Layer 4 of a small transformer language model trained on English Wikipedia (14 layers, counted from 0, width 96).
A neuron's activation on a vector x is quick GELU(weights . x + bias), where the dot is the dot product. Quick GELU of z is z times sigmoid(1.702 z).

Input weights of the MLP neurons that the questions are about. A number n stands for n times 0.004.
n2 (bias -0.065): 17 38 24 -19 -30 -13 -6 30 4 1 9 0 57 1 -36 32 -5 -8 42 -13 12 45 -22 -44 -27 -13 -12 -58 -46 42 -64 -84 -28 -43 68 -21 11 -5 51 -38 -39 7 -22 35 15 19 66 -33 24 60 -23 43 -32 30 -8 -14 -7 28 -52 48 35 -15 -23 -35 11 4 68 5 1 -13 4 24 3 2 14 -31 -68 13 11 -2 -15 26 20 -6 6 -16 -17 -6 22 16 -33 23 4 40 -10 33
n22 (bias -0.035): -41 -42 -14 31 -22 0 -18 2 14 -23 4 37 -17 -11 24 11 -4 -15 17 21 -3 62 46 15 -13 -2 -22 -2 25 20 -10 -9 -50 28 15 18 35 11 -28 -14 -17 27 17 -10 13 31 61 -63 35 19 5 14 27 35 37 -74 -10 -19 -21 12 62 -9 3 28 7 19 0 -25 14 -16 35 10 -41 -7 5 -10 -63 -12 -15 23 5 -7 -47 0 -20 20 7 -83 24 10 16 -26 2 -18 8 -26
n23 (bias -0.058): -21 59 10 -10 -9 25 -28 1 7 -17 -22 64 -27 -34 24 27 2 -19 69 20 -30 -24 -18 8 36 8 8 -20 10 -5 16 -56 6 65 -25 -22 19 -12 44 -30 -18 16 19 10 -23 11 -15 13 0 3 -30 43 -6 -1 4 -12 -34 -21 37 -5 -31 -5 -48 -3 -68 -34 -9 -31 8 8 -37 -53 67 17 38 -26 10 2 -6 -9 22 -41 10 7 -5 -30 32 36 33 65 35 -36 -58 -5 -7 -27
n32 (bias -0.039): -28 -42 -11 -3 -39 28 -5 -6 12 25 31 67 -8 -28 55 -22 21 44 -11 30 -25 62 54 2 13 -24 -16 -35 16 32 -22 34 8 50 -26 2 -8 25 -24 -40 -24 8 -13 6 16 -64 9 -1 -3 -11 39 -26 -9 -17 20 20 10 -11 -35 -20 24 -19 7 -2 -13 -43 -23 10 1 -15 26 -10 -29 -32 -35 11 14 -36 18 20 15 45 -40 -60 -14 6 -54 -11 11 21 6 -80 6 -1 -4 -31
n48 (bias -0.056): 12 3 -11 28 -6 -21 -20 4 31 22 -7 30 -34 3 -40 -3 39 -27 8 12 2 -24 10 -12 -6 52 -53 12 -21 13 -17 -13 -16 -26 44 8 -41 3 34 42 16 63 -52 4 31 -60 9 -5 50 -16 7 -29 -18 37 -8 0 -73 4 12 36 -24 -11 -3 35 29 -15 14 -63 -5 25 -30 -5 -22 12 34 19 -80 -6 -16 28 28 -26 11 56 -27 -20 -14 -32 53 1 2 -19 2 11 -26 -39
n60 (bias -0.019): -25 44 -10 -40 0 -16 -6 20 2 36 -4 -34 7 28 15 23 -1 -21 13 2 -6 -16 -5 -29 2 21 -24 39 12 16 -1 -23 -7 5 5 -1 -13 13 -35 -17 44 22 -2 5 -10 3 16 -22 31 13 -41 0 -3 -18 10 -46 -3 13 -41 44 -6 -10 -26 10 -14 15 11 10 0 17 10 -39 -25 5 34 14 6 -19 -31 -7 5 -20 -8 -38 11 8 19 -15 23 14 -10 6 38 0 -4 -3
n65 (bias -0.041): -58 14 10 57 10 3 -4 2 11 14 9 -20 -19 20 -16 0 5 68 47 22 2 54 -17 -4 -18 22 -5 14 16 2 10 -5 47 -6 67 3 -17 -2 -12 0 -32 -30 -4 79 50 -24 -27 -45 17 50 8 -11 26 -13 18 -8 -44 28 6 28 -53 15 -63 -31 -30 11 24 -36 7 19 -11 -19 -13 -15 -13 -18 7 -16 -19 -7 19 26 -37 43 -12 16 32 -18 -20 8 -14 -56 -11 23 -30 -24
n78 (bias -0.066): -3 14 -25 19 -23 26 -43 26 51 20 92 -4 -23 22 -28 71 -3 -22 33 17 -23 -25 -7 12 16 19 -20 -61 22 -2 -15 19 6 36 32 -39 42 -8 1 -22 -13 17 25 35 11 21 11 28 -33 5 -12 0 -3 -2 -48 16 19 11 -18 5 -27 -6 -94 -1 0 -41 45 -8 20 -21 -32 -12 -17 -8 -13 40 -8 -52 -12 4 7 2 17 -21 -9 -19 35 -31 44 24 -30 -84 10 55 -31 3
n88 (bias -0.015): 2 39 0 6 -27 12 -15 -6 -2 -42 10 23 39 -10 -25 7 -34 40 31 44 -78 -25 42 0 2 -37 -16 -57 21 22 -18 -7 61 20 -31 -18 36 55 -11 -21 19 -13 -26 4 10 -32 4 -6 -19 32 22 2 -49 10 49 -12 -29 -12 19 16 21 -4 12 -2 -31 -25 29 -10 8 -23 -22 24 6 -52 -4 -45 23 23 15 20 -9 16 5 21 25 -3 20 -8 2 0 24 -44 3 -1 -38 -39
n100 (bias -0.040): -68 -4 -5 26 -2 2 -20 37 24 -31 19 5 39 -9 -25 22 -7 -40 -6 18 48 40 -21 -25 -24 19 3 -21 11 -41 9 -34 55 26 1 15 -17 16 30 0 1 18 -19 21 -11 -8 -9 -24 23 1 27 11 19 -6 -2 -19 -64 16 38 -34 33 -75 2 -1 -26 22 50 -21 -5 -50 47 -12 -2 -35 -71 -2 -72 44 -32 29 17 16 -55 -10 21 17 22 -54 16 12 8 12 -16 20 -1 -4
n112 (bias -0.049): 11 -25 25 -20 -2 -9 -53 4 9 13 25 26 2 0 -6 -27 24 67 60 29 -12 44 26 -23 18 2 -15 -31 19 4 25 2 2 -5 48 14 -2 32 -40 -34 -38 -9 -11 24 29 -4 10 -42 24 -1 35 -39 20 19 5 -16 -11 -9 -88 46 -13 -17 -29 -35 19 31 50 22 -10 23 36 -2 -24 -37 -43 -2 -39 39 -7 3 -16 40 -35 30 3 16 25 9 -15 -7 -3 -29 22 -10 -11 -30
n129 (bias -0.052): -23 5 -15 -9 1 14 -24 -18 24 21 19 19 -7 -28 18 24 -2 26 14 -5 -17 5 32 56 7 -1 8 -29 24 15 -38 33 41 41 -18 -43 39 25 -37 -27 13 -26 -23 10 -6 -6 10 -6 -38 5 -2 2 -12 38 -37 24 19 -6 43 13 14 -8 -22 -8 -28 -12 -26 -20 31 24 -2 -23 4 -22 -14 -13 34 -27 41 -4 -8 7 -14 41 -83 -39 7 -17 -31 -16 -43 -50 -30 52 -51 14
n151 (bias -0.053): -6 1 11 42 -20 -4 -7 -18 13 -27 21 27 49 -22 -21 40 -23 -30 -15 3 22 52 -48 0 -38 24 -4 -7 -8 -27 -50 -18 0 70 3 -48 42 23 18 -22 -19 75 -57 31 -3 -26 12 13 6 40 -20 16 -37 43 -25 21 -83 10 27 -5 -11 15 -15 3 -23 11 33 -36 -3 -37 62 2 -16 -16 3 -32 -43 -9 23 10 23 43 -15 0 -21 -18 0 -18 70 29 -5 -9 -22 3 -13 -11
n172 (bias -0.056): -32 -47 -20 9 8 28 -28 -1 26 7 4 37 -48 21 5 -3 -31 -27 -7 26 10 1 -30 4 58 62 -10 -17 17 49 -43 6 17 43 7 -40 20 85 14 -4 9 18 0 78 13 -40 0 3 11 -21 -11 -31 -29 21 -35 35 -53 25 7 27 31 19 -28 -11 -10 -7 2 -40 8 0 20 -12 11 -22 20 3 23 -31 -29 6 34 -5 1 7 -44 -37 -22 10 23 -18 -32 11 20 4 -54 28
n201 (bias -0.047): -23 59 -10 -25 -45 62 -20 34 1 -17 24 -4 21 -7 -53 35 -5 -7 15 -52 -73 8 -32 46 48 -40 -16 12 4 39 -32 -48 12 -8 -39 -51 65 30 36 -60 24 -33 -22 -22 -27 -30 63 -55 -10 67 23 44 -44 -19 12 9 21 4 32 55 -31 -15 -31 12 -12 -18 -5 2 7 -20 -15 -5 10 39 65 -9 12 -12 40 20 6 -4 -6 14 -24 -60 45 1 26 26 -47 -15 17 31 -13 0
n218 (bias -0.019): -37 -39 5 19 16 -10 -24 -12 29 13 -4 -44 9 17 -23 -3 14 5 17 37 27 15 -4 -26 -47 3 -24 -2 53 49 -42 -36 -2 -6 72 -33 2 7 13 -41 5 -19 -37 28 32 12 62 13 31 -6 24 -27 -24 -13 -29 43 -6 33 6 46 19 -45 -25 1 31 36 39 25 -15 25 78 0 -5 -60 -30 3 -43 11 10 -12 1 31 -14 46 -77 10 5 -2 -23 -29 -18 25 0 44 -25 -31
n228 (bias -0.065): -30 -7 11 57 2 0 -6 53 7 -9 25 8 58 13 -36 -4 26 -15 50 -26 22 -23 -27 -22 -46 -10 -31 0 15 -20 14 -60 30 -26 -36 2 -48 -12 46 -33 -2 -50 39 -2 -14 -29 15 8 -10 9 23 9 5 -12 -42 69 -50 -34 28 24 -34 -46 -11 -6 -25 8 53 4 11 -20 22 0 10 13 2 -28 -3 59 7 -5 -9 8 -32 61 -19 -16 -16 -23 25 46 -48 25 0 93 -16 11
n239 (bias -0.023): 21 -20 -13 -3 -28 -7 5 3 12 -1 19 -23 43 16 -30 16 -3 -7 -8 -8 16 -28 -27 -29 -5 -13 9 -19 -21 12 -57 -27 -25 -28 38 -18 -29 27 40 8 25 -3 -7 35 34 -21 68 -24 17 8 -13 -3 -15 10 9 48 -48 28 -9 5 -17 33 5 40 -21 -37 4 -36 -1 11 -14 -23 -20 -27 43 26 -1 -9 25 -25 40 56 -8 -6 -1 0 29 8 26 -23 -13 10 -5 27 -23 3
n240 (bias -0.062): -2 53 -4 -13 -66 -18 -64 85 25 54 29 23 8 31 -39 36 4 19 63 -72 -30 -48 31 12 3 -5 15 1 -35 33 -4 -4 -35 11 17 17 18 -9 -7 -32 22 -18 40 27 6 46 24 -38 8 -17 0 -34 7 33 -24 -10 13 -1 -15 34 10 -29 -33 3 7 -2 30 1 24 -32 -18 -27 -7 20 -18 20 -1 -61 -46 -6 4 -19 18 -60 -16 -19 24 -38 41 43 -42 -42 -27 29 4 40
n264 (bias -0.027): 4 11 -18 15 -8 46 -8 13 10 35 27 6 -29 -2 18 -11 20 -36 6 -21 26 -5 -20 2 36 -6 -7 7 20 42 -3 1 -36 -15 -2 -1 3 14 7 13 -24 -5 -10 10 -18 26 -10 -3 50 -8 -7 -12 4 5 40 -9 -19 -22 -11 -2 42 10 -9 15 -7 1 -28 5 -8 -39 10 3 -15 6 41 49 -29 -6 -30 -5 26 -16 9 -73 -29 -55 4 8 37 -36 14 -25 1 -9 -1 -3
n300 (bias -0.069): -25 -2 -11 6 19 9 4 49 45 42 88 -6 -16 -2 6 41 27 -53 29 -10 -15 7 -22 -13 31 35 -35 7 -1 4 -8 20 -10 1 12 -15 21 -22 -4 -21 -22 18 -6 23 13 -7 -27 2 -24 -9 27 6 6 -1 -37 5 15 5 -30 -27 -9 -41 -36 -14 2 -7 28 -13 9 14 -14 -11 -2 -7 -3 53 -39 -7 -16 -19 -8 42 -12 7 -30 2 -26 -68 36 10 -17 -58 -33 62 -32 12
n307 (bias -0.027): -89 10 -16 10 10 -12 -52 -3 42 -28 -21 24 21 14 36 18 -16 15 6 -36 36 -8 4 6 -37 16 25 -15 21 41 7 -5 26 -38 -6 -1 7 -11 34 -32 -3 -38 -3 11 4 65 18 -45 65 2 -45 24 -17 38 -4 -47 3 47 31 -50 18 -57 -58 -9 -26 15 16 39 -10 -22 -15 -4 9 -11 -32 20 -33 29 -60 27 -24 -26 -5 20 -38 -5 -9 33 -20 5 41 -28 14 13 -5 25
n316 (bias -0.062): -42 -16 7 1 1 -17 -32 30 17 17 -2 31 73 31 -75 -10 16 14 -18 11 -38 -45 55 34 -59 44 -7 54 -7 -40 7 5 29 -17 -23 21 17 19 -27 -66 74 -8 -26 14 27 -20 44 24 21 -2 -16 -9 5 -19 1 29 5 -19 11 7 14 -46 -3 -4 9 -45 16 -10 38 -10 16 -13 11 -10 -9 11 -12 16 -70 -46 2 -18 15 14 8 -6 -20 -16 18 11 16 14 13 9 19 86
n323 (bias -0.038): 6 14 17 -18 -24 -32 -40 15 -8 17 17 37 -25 26 29 21 10 -3 12 28 25 8 6 6 83 14 20 5 20 7 18 -8 37 4 -1 -30 16 49 4 -5 12 -12 -50 -18 10 17 -19 40 3 17 -28 -25 -48 -2 -13 -25 -52 43 21 8 -2 -18 8 14 5 -57 -9 -18 9 -22 21 -32 -17 32 25 3 -17 2 -21 19 -7 73 1 -19 9 -5 -33 21 52 -56 -1 -80 -23 -1 -10 21
n325 (bias -0.044): -21 26 -10 26 -27 -16 -38 7 7 4 -8 68 26 32 -21 25 21 34 52 -25 -20 -46 5 4 34 -37 -19 35 39 16 19 19 10 15 1 -18 12 -23 -1 4 -6 -43 26 0 -16 66 17 15 -13 -1 15 -26 5 -38 35 27 -35 9 37 -2 -51 -5 -21 -17 -7 -49 27 -27 22 16 -4 -49 43 5 17 5 -8 -50 -37 -5 -2 -10 8 34 0 -20 -19 -9 9 -13 2 -6 -8 -16 0 -12
n346 (bias -0.050): 21 -21 -17 -15 -17 28 -1 35 14 21 35 12 -8 50 21 23 17 12 35 -21 3 -13 8 -15 17 16 -23 -40 23 6 6 -3 -12 0 32 25 -35 10 10 -15 28 31 23 14 -20 -2 -6 9 4 10 -34 6 -4 5 -1 22 -3 -7 -9 -6 -14 -17 -50 -9 -15 -25 26 2 31 -7 -18 -26 -2 36 -15 27 -13 -20 -3 -6 -18 -15 -28 -2 -7 -4 -4 -38 26 -24 -41 -41 25 15 -53 -5
n356 (bias -0.052): -65 -26 23 38 -23 2 -42 10 -1 21 19 8 61 -12 42 5 3 -26 -36 -30 32 2 22 35 -28 9 -24 -1 3 1 -28 -9 -49 -37 37 -16 -22 -39 -37 -45 32 -4 -4 -4 73 53 65 -27 21 -25 33 -28 -20 38 -27 -51 -1 -23 29 -51 33 -48 -5 -17 -26 40 -20 11 15 -28 73 7 -23 -7 -32 10 9 18 -2 -10 5 18 -34 -32 -39 -21 19 -8 14 -37 8 4 9 52 5 29
n361 (bias -0.022): -3 -29 0 5 10 33 -8 -3 -2 -19 10 11 1 0 23 8 46 -50 2 -48 -39 9 11 11 -15 5 -9 -32 -31 22 -46 -15 -14 86 32 -49 12 -15 -21 -54 -12 1 -24 30 18 2 19 -20 42 0 -2 22 -32 -15 -19 21 23 14 -4 41 5 12 -2 -3 -11 -36 23 8 -1 -23 -22 -31 36 -5 39 -15 -17 -16 19 -3 74 -16 21 18 -43 -10 19 15 11 58 3 13 -9 66 -50 18
n363 (bias -0.091): -16 20 -8 26 -5 26 9 1 -1 22 -7 22 21 9 8 23 -8 1 11 -17 -3 -16 0 11 0 10 -21 5 17 9 3 -7 11 -8 4 -8 -25 14 6 0 17 26 -14 -3 19 -21 19 -3 -16 -5 -21 -4 17 23 10 -5 -13 -19 13 11 15 -7 -34 -23 -8 -17 10 -1 16 -13 4 -30 25 7 -14 -12 1 16 -15 -16 -1 6 10 4 -18 -31 -6 -22 13 2 -19 -27 29 -3 -15 -5

Each question shows a token from some text and the vector x that enters the MLP there. A number n stands for n times 0.065.

" been": 12 8 -63 -4 -4 3 49 -6 -53 4 5 1 -2 -8 -21 10 -18 -8 3 -1 7 -3 -20 -15 21 -4 29 2 3 2 3 7 3 -1 -8 -16 -11 -2 -1 -7 1 19 4 -18 10 15 -1 -7 0 -33 -1 7 -7 10 -10 2 12 -10 19 -2 6 -1 -11 -12 13 15 -17 25 62 1 -18 14 -6 -1 9 -8 12 -8 19 -22 -6 -1 3 2 9 7 12 15 5 -8 1 2 -8 1 -2 4
The neuron with the highest activation: n201

" from": 0 1 -67 -4 -1 2 58 -12 -57 9 1 -19 -1 -17 4 11 -14 4 0 -6 7 -4 4 -8 2 -7 8 -2 -1 0 -19 1 -6 12 -1 -6 -3 -5 -4 4 -14 23 4 -5 6 2 0 -1 1 -21 -1 20 -3 -2 -1 6 16 -16 1 8 3 -15 13 7 -13 20 9 33 54 -3 -12 1 -14 0 9 -7 4 -7 28 -19 6 -16 -7 7 14 24 12 7 13 8 11 -2 -3 -15 -4 -8
The three highest activations, in order: n361, n60, n22

" all": 22 -3 -57 5 4 -8 48 2 -61 16 -5 -8 1 -5 -13 16 -6 -5 3 4 3 -10 3 -13 7 6 8 1 -4 5 -4 -3 5 -3 4 3 -16 -8 9 11 -3 12 3 -27 5 -5 -2 -8 -9 -7 9 -4 -6 13 -14 5 -2 -13 1 2 -3 -28 3 0 20 14 3 35 62 12 -18 10 -25 -4 1 -16 5 10 23 -24 13 -10 -2 5 8 19 5 3 13 -1 4 11 -2 -19 0 -6
The neuron with the highest activation: n48

" material": 13 10 -57 -3 -9 -10 48 -12 -54 17 -1 1 -2 -8 5 11 -16 -6 18 7 18 2 -12 -4 11 2 22 0 0 -16 16 9 10 -6 -13 0 -8 -3 -7 4 -8 20 5 -23 9 8 -7 -3 -6 -36 0 -5 -9 4 -12 4 4 -7 8 4 -11 4 9 -3 12 3 -13 14 71 1 -6 -12 -14 5 1 -7 8 -8 6 -34 -4 5 20 -1 5 20 4 16 7 -4 8 -8 2 -14 3 7
The neuron with the highest activation: n323

"cest": -5 5 -73 -5 14 4 33 1 -59 5 -4 -11 -8 -15 4 10 6 2 8 7 -5 -8 9 -17 9 -3 18 -3 3 -4 11 -4 11 -2 -3 11 -3 0 8 24 1 19 10 -30 -15 8 -8 -4 -7 -36 1 6 -5 -4 -7 2 1 -17 10 2 3 -34 1 12 20 7 -1 33 66 -7 1 13 -6 13 -6 -11 0 10 -3 -6 -9 -3 7 3 -5 -6 5 4 2 1 -1 -3 4 -23 16 1
Which two neurons fire most, strongest first? n363, n346

"0": 1 3 -68 0 24 -5 61 -6 -31 25 -1 -7 -16 -4 6 12 -10 -6 -2 0 8 6 -9 -5 11 -3 18 4 5 5 6 21 4 2 -13 7 -4 -4 -3 9 -16 9 0 -16 -17 -3 -24 -1 -9 -21 11 12 1 6 -9 3 25 3 0 -4 0 -9 -2 -8 11 16 -11 47 61 -4 -19 -6 -10 -2 -2 -1 -4 -11 11 -22 -14 -7 -1 -9 1 18 -2 9 2 1 0 -8 6 -20 1 6
Which two neurons fire most, strongest first? n300, n346

"M": 14 -6 -61 0 6 -8 33 -22 -32 6 -11 -12 -19 6 4 17 -10 1 -8 22 13 11 9 2 9 1 9 -8 4 8 20 23 7 7 6 8 5 -5 -12 15 -15 27 -19 -10 10 0 -14 -2 2 -10 -3 -2 -8 7 -5 -12 7 -3 -3 6 -21 -16 -2 -9 14 27 6 38 62 1 -7 -2 -14 -1 3 -10 5 -9 7 -17 -12 -3 5 4 0 28 9 9 -14 -6 3 -14 7 -42 -12 -7
The neuron with the highest activation: n112

"The": 13 4 -69 0 3 -12 57 -4 -49 8 -8 -18 -7 -11 -9 20 -6 11 9 8 9 5 -14 -3 7 3 18 1 4 -6 -6 5 3 1 -7 -2 -4 -6 4 28 -5 15 -6 -4 2 4 -14 -8 -10 -19 10 7 17 6 -10 -5 5 -8 -5 8 -7 -20 -6 -1 9 24 10 28 60 -10 -3 6 -14 -5 -5 -8 6 -11 18 -9 -8 13 -6 5 15 23 15 -7 -17 -1 -16 -2 -9 -2 -9 -3
The three highest activations, in order: n65, n346, n300

" the": 7 5 -60 -4 5 -8 71 -4 -59 4 -1 -23 -4 -9 -17 7 -12 4 9 9 18 7 -7 -15 1 7 13 -3 -6 -6 -11 -1 4 -4 -2 6 -9 -2 9 26 -1 21 -2 5 5 6 -6 -2 0 -28 4 9 19 3 -11 -2 6 -6 -6 -2 5 -9 1 -3 11 19 11 32 48 -4 -7 5 -8 -9 -5 -7 -2 -9 8 -21 8 5 -2 2 15 18 5 -9 -9 -3 -10 7 -8 -5 -5 1
The three highest activations, in order: n100, n239, n2

"4": 10 3 -75 8 19 -1 64 -13 -27 12 -1 -15 -12 -3 3 22 -8 0 -2 1 7 5 -16 -14 6 15 11 0 -2 -8 13 8 -2 -3 -6 6 -1 -13 3 13 -15 15 7 -11 -13 7 -14 -4 -16 -22 8 9 -1 1 -9 10 17 -15 0 -4 -9 -10 -4 -2 9 8 4 38 67 4 -18 -1 -15 -3 3 2 -1 -11 5 -20 4 2 -10 -2 -3 10 7 5 4 1 9 1 5 -19 3 1
Which two neurons fire most, strongest first? n300, n346

"ivers": 1 11 -70 -15 5 -8 38 -8 -53 10 -14 4 1 5 4 16 -12 5 -10 5 6 0 15 1 15 4 13 -2 10 -4 29 11 10 -4 -3 -1 -11 -4 -8 -3 5 19 -13 -37 5 7 -12 -6 8 -17 -3 9 -12 5 3 -9 9 -7 6 5 -5 -18 2 11 12 5 -8 31 58 -7 -10 6 -12 8 2 -15 18 -2 3 -17 -15 6 9 -4 -1 23 10 13 -1 -8 2 -12 -11 -33 -1 3
The neuron with the highest activation: n323

" H": 9 4 -49 -2 11 -3 38 -35 -43 8 -2 -19 -14 -11 -7 18 -9 -2 -2 30 8 0 -19 -11 4 10 13 -10 15 -4 -6 4 5 13 -4 -1 5 4 2 24 -6 38 -5 -9 4 -1 -13 3 9 -31 3 -3 -9 -3 -3 -6 -1 -13 7 11 3 1 0 -15 14 30 -4 24 55 6 -4 1 -2 0 7 -6 3 -13 10 -10 0 -9 1 19 -1 -3 13 7 0 -10 8 -12 6 -40 -9 -12
The neuron with the highest activation: n172

"|": -2 1 -59 1 2 -13 75 -25 -29 1 -11 -5 -2 5 2 14 -15 3 2 2 17 -1 -15 -5 0 -7 19 7 5 2 -1 -1 -3 -14 -14 8 3 -8 3 15 -12 2 6 -9 19 7 -5 -5 6 -17 10 2 -5 -7 13 -1 4 -2 0 -5 0 -9 -15 -1 1 34 -1 51 61 -9 -5 1 -15 -10 -6 -5 5 -11 11 -22 6 3 -2 1 0 14 6 4 -17 -1 5 -3 -7 -4 -8 5
The neuron with the highest activation: n307

" |": 10 -5 -56 2 -2 11 93 -25 -35 -3 -9 -9 -6 -2 -1 8 -13 3 -4 8 12 2 -12 -9 5 -9 15 1 -1 0 -10 -1 -2 -13 -2 2 5 0 1 10 -6 10 9 -1 -2 3 -3 -7 2 -24 9 8 -16 0 9 8 4 -11 -2 -10 1 -2 -3 2 3 5 -4 38 51 -7 -11 2 -6 0 2 3 -3 -6 16 -25 5 -4 -8 -2 13 10 5 14 -4 2 -5 -1 4 -20 -1 5
The neuron with the highest activation: n239

" -": 6 8 -84 13 4 7 47 -29 -35 -3 1 -10 -9 -11 -5 15 -13 3 -1 11 -3 -3 -21 -3 -1 3 18 -12 -1 -1 -10 8 8 4 -16 -3 5 1 4 9 -11 18 1 -2 8 1 -6 -14 -5 -16 11 13 -6 1 8 5 14 -9 3 3 16 -3 -11 -1 12 11 -17 35 64 -10 -21 14 -10 -4 12 -1 2 -17 14 -11 -3 6 -2 -2 4 22 12 4 -13 -3 11 -15 5 -3 1 -9
The neuron with the highest activation: n88

"1": 1 0 -71 2 19 3 68 -18 -31 5 3 -6 -18 -12 7 17 -6 -2 7 3 8 6 -3 -7 3 -1 10 0 4 3 8 14 -2 4 -5 2 3 -17 -3 6 -16 18 6 -9 -26 2 -13 -3 -12 -17 7 14 1 5 -6 4 24 -5 -2 -8 8 -20 3 -2 12 14 9 38 57 0 -10 3 -11 8 -5 -10 -9 2 21 -23 -17 -1 -1 -10 -7 18 1 2 4 4 7 -5 0 -24 0 0
Which neuron fires most, and how strongly? n300, at about 0.53

"ates": 15 10 -71 -8 -5 -2 49 -13 -56 10 -2 -2 -4 -4 11 26 -18 2 -1 -8 10 -5 -2 -4 13 -1 12 2 -3 -10 23 4 -2 2 -12 -5 -8 -2 3 4 -5 18 5 -10 -16 2 -5 -3 -2 -11 3 11 -7 0 0 11 0 -15 10 1 -1 -9 3 17 -11 5 -8 33 64 -8 -14 6 -16 5 15 -7 20 -8 16 -17 0 -9 -4 -5 10 14 8 8 6 2 8 -4 -8 -31 -5 1
The three highest activations, in order: n23, n346, n60

"in": 22 6 -55 1 2 6 46 -10 -54 -11 -5 -5 -1 -10 3 6 -1 -4 -1 5 15 0 1 -19 2 7 2 -7 2 -8 36 0 -5 7 -7 -5 1 -2 7 4 -6 19 4 -9 3 7 4 -6 -12 -27 9 4 -5 2 0 -4 15 -23 -7 -3 13 -13 4 8 10 21 2 37 52 -3 4 2 -6 -4 -2 -6 -7 2 14 -14 -8 6 -11 -3 23 21 4 3 8 -1 4 -1 -10 -55 -3 -8
The neuron with the highest activation: n22

",": 7 1 -78 3 8 10 51 -11 -36 -3 -2 -17 -11 -3 -7 17 -18 -5 -12 19 -3 -5 -15 -8 6 0 24 -6 -4 5 -12 11 4 12 -9 -5 11 -1 10 5 -7 12 5 -11 0 9 -10 0 -8 -23 -5 5 -17 -1 -11 8 15 -7 9 14 -11 -13 -6 3 11 -9 6 27 70 -7 -21 6 -8 -5 3 -17 5 -10 14 -7 6 0 -3 3 2 20 12 17 1 9 0 -8 10 -2 -8 1
Which neuron fires most, and how strongly? n78, at about 1.2

" English": -3 6 -73 -3 -1 1 38 -15 -48 7 6 -17 -8 -14 -3 3 1 1 21 20 3 -2 -19 -8 -14 12 13 -13 -3 -13 16 1 8 6 -5 5 6 -10 6 -4 -12 25 13 -9 3 -4 3 3 3 -25 6 19 8 4 -12 5 16 -12 3 -1 0 -11 0 -4 20 4 -5 33 72 -17 -17 9 -6 3 -3 -4 0 -6 -2 -17 -8 -1 8 -1 0 14 7 1 -10 12 21 -5 3 -17 9 -10
The neuron with the highest activation: n78

" as": 5 8 -76 -3 -3 9 39 -12 -53 9 6 -10 -2 -17 -2 8 -20 -2 4 4 5 1 -5 -8 15 -4 15 -7 4 -1 -21 0 2 9 -12 -11 -12 0 -6 23 -15 11 7 -4 -5 -2 -9 0 -9 -6 7 9 -11 10 5 7 13 -10 -1 4 16 -4 4 -2 1 14 -11 34 60 -18 -23 15 -11 6 11 -18 10 -1 20 -18 1 -4 6 12 17 21 0 11 20 0 -12 5 -7 -14 -6 1
The three highest activations, in order: n88, n201, n129

" di": -4 12 -57 4 1 0 35 -17 -52 -21 -2 -9 21 -15 2 16 -17 0 7 12 10 5 3 -17 -10 2 20 -27 21 -11 18 -1 14 1 -4 -7 -12 10 -3 13 -2 22 8 -2 21 -2 -12 0 -16 -29 -2 7 -17 -10 -6 -9 8 7 0 4 8 -4 -11 -10 23 17 -8 19 47 3 -5 13 -3 -12 5 -9 4 12 5 -18 -2 -2 12 11 9 30 1 11 3 -5 0 -14 11 -33 0 -8
Which neuron fires most, and how strongly? n88, at about 1.3

" which": 11 3 -61 0 -1 -4 62 -6 -57 -7 0 -3 6 -1 -12 26 -10 1 7 -3 25 3 -22 -16 3 1 10 -2 0 -7 1 4 2 -6 -14 -10 -2 -4 10 4 -9 16 -6 -20 -8 5 -6 -17 -9 -13 -6 3 0 5 -13 14 -8 -5 14 16 -20 -16 4 6 7 15 21 17 54 0 -4 11 -15 4 0 -16 4 2 26 -19 -18 4 0 14 4 15 8 1 4 4 5 11 1 3 -7 0
Which neuron fires most, and how strongly? n228, at about 1.7

" by": 7 0 -73 -6 6 13 40 -15 -57 8 7 -23 -9 -17 -3 4 -9 -2 14 -5 5 -4 -2 -16 -11 0 8 -10 1 5 -21 0 -1 11 -6 1 -1 2 -4 23 -14 17 5 -9 0 0 -4 -10 -6 -14 2 18 -5 3 -4 10 19 -12 -6 11 8 -11 4 -1 6 13 -7 44 60 -17 -21 13 -12 13 9 -9 0 5 21 -15 6 -2 -2 7 14 16 2 2 9 8 1 8 6 -11 1 -3
The neuron with the highest activation: n361

"seud": 5 6 -62 9 9 -16 28 -20 -46 3 -10 -16 9 -3 7 4 -9 12 2 8 9 6 -11 -6 -1 11 20 -9 7 -8 14 -2 13 -12 2 23 -11 7 -4 23 -7 1 2 7 24 0 -2 -10 -5 -25 7 8 1 0 -17 1 -3 -1 1 0 -11 4 -13 4 15 34 -1 26 68 2 3 1 -20 -1 -11 -9 1 0 5 -27 -1 -9 1 5 -4 7 6 13 -18 1 15 -13 12 -38 1 -6
Which two neurons fire most, strongest first? n65, n112

" tax": 5 -2 -58 -1 14 -17 32 -8 -48 4 -12 0 25 -1 -3 17 -4 3 17 4 11 -1 2 -3 -5 10 19 1 8 -27 22 2 10 0 -3 19 -13 4 1 16 -5 17 -20 -24 -5 -8 -7 -8 -19 -24 -1 6 0 8 -15 5 -1 -12 15 2 -7 -13 3 3 19 5 -6 24 71 -14 -9 -4 -17 7 -10 -12 6 1 -4 -19 -12 -12 15 12 -4 16 3 12 2 1 24 -7 12 -24 13 -1
The neuron with the highest activation: n316

"g": -1 1 -69 13 20 2 33 -5 -49 -2 1 -13 -6 -10 1 7 -12 1 -4 21 18 1 -12 -21 7 11 16 -4 3 -1 22 -15 1 5 -2 8 -12 -5 9 4 -7 9 21 -10 0 4 -11 -1 1 -30 9 7 -8 14 -2 -2 -5 -15 -3 -2 6 -12 -7 -2 14 24 4 34 56 3 -8 -9 -9 -9 1 -12 -11 10 4 -8 3 -5 -8 10 14 15 1 6 2 4 13 -5 -1 -44 2 -8
Which two neurons fire most, strongest first? n100, n22

"st": -5 -3 -60 6 19 6 52 8 -56 3 -4 -7 -3 -5 -3 10 -4 -4 -12 15 6 7 8 -17 28 -6 19 0 2 -13 25 4 10 5 -16 4 -8 -3 9 2 3 11 7 -36 6 2 0 -1 -10 -32 13 -1 -6 10 0 -3 16 -9 9 0 9 -16 -1 -1 11 27 -8 33 43 5 -9 1 -2 -17 -3 -9 -4 -3 -3 -10 -7 5 -13 7 5 7 -2 6 -7 -11 3 -9 5 -33 -7 -6
Which neuron fires most, and how strongly? n363, at about 0.15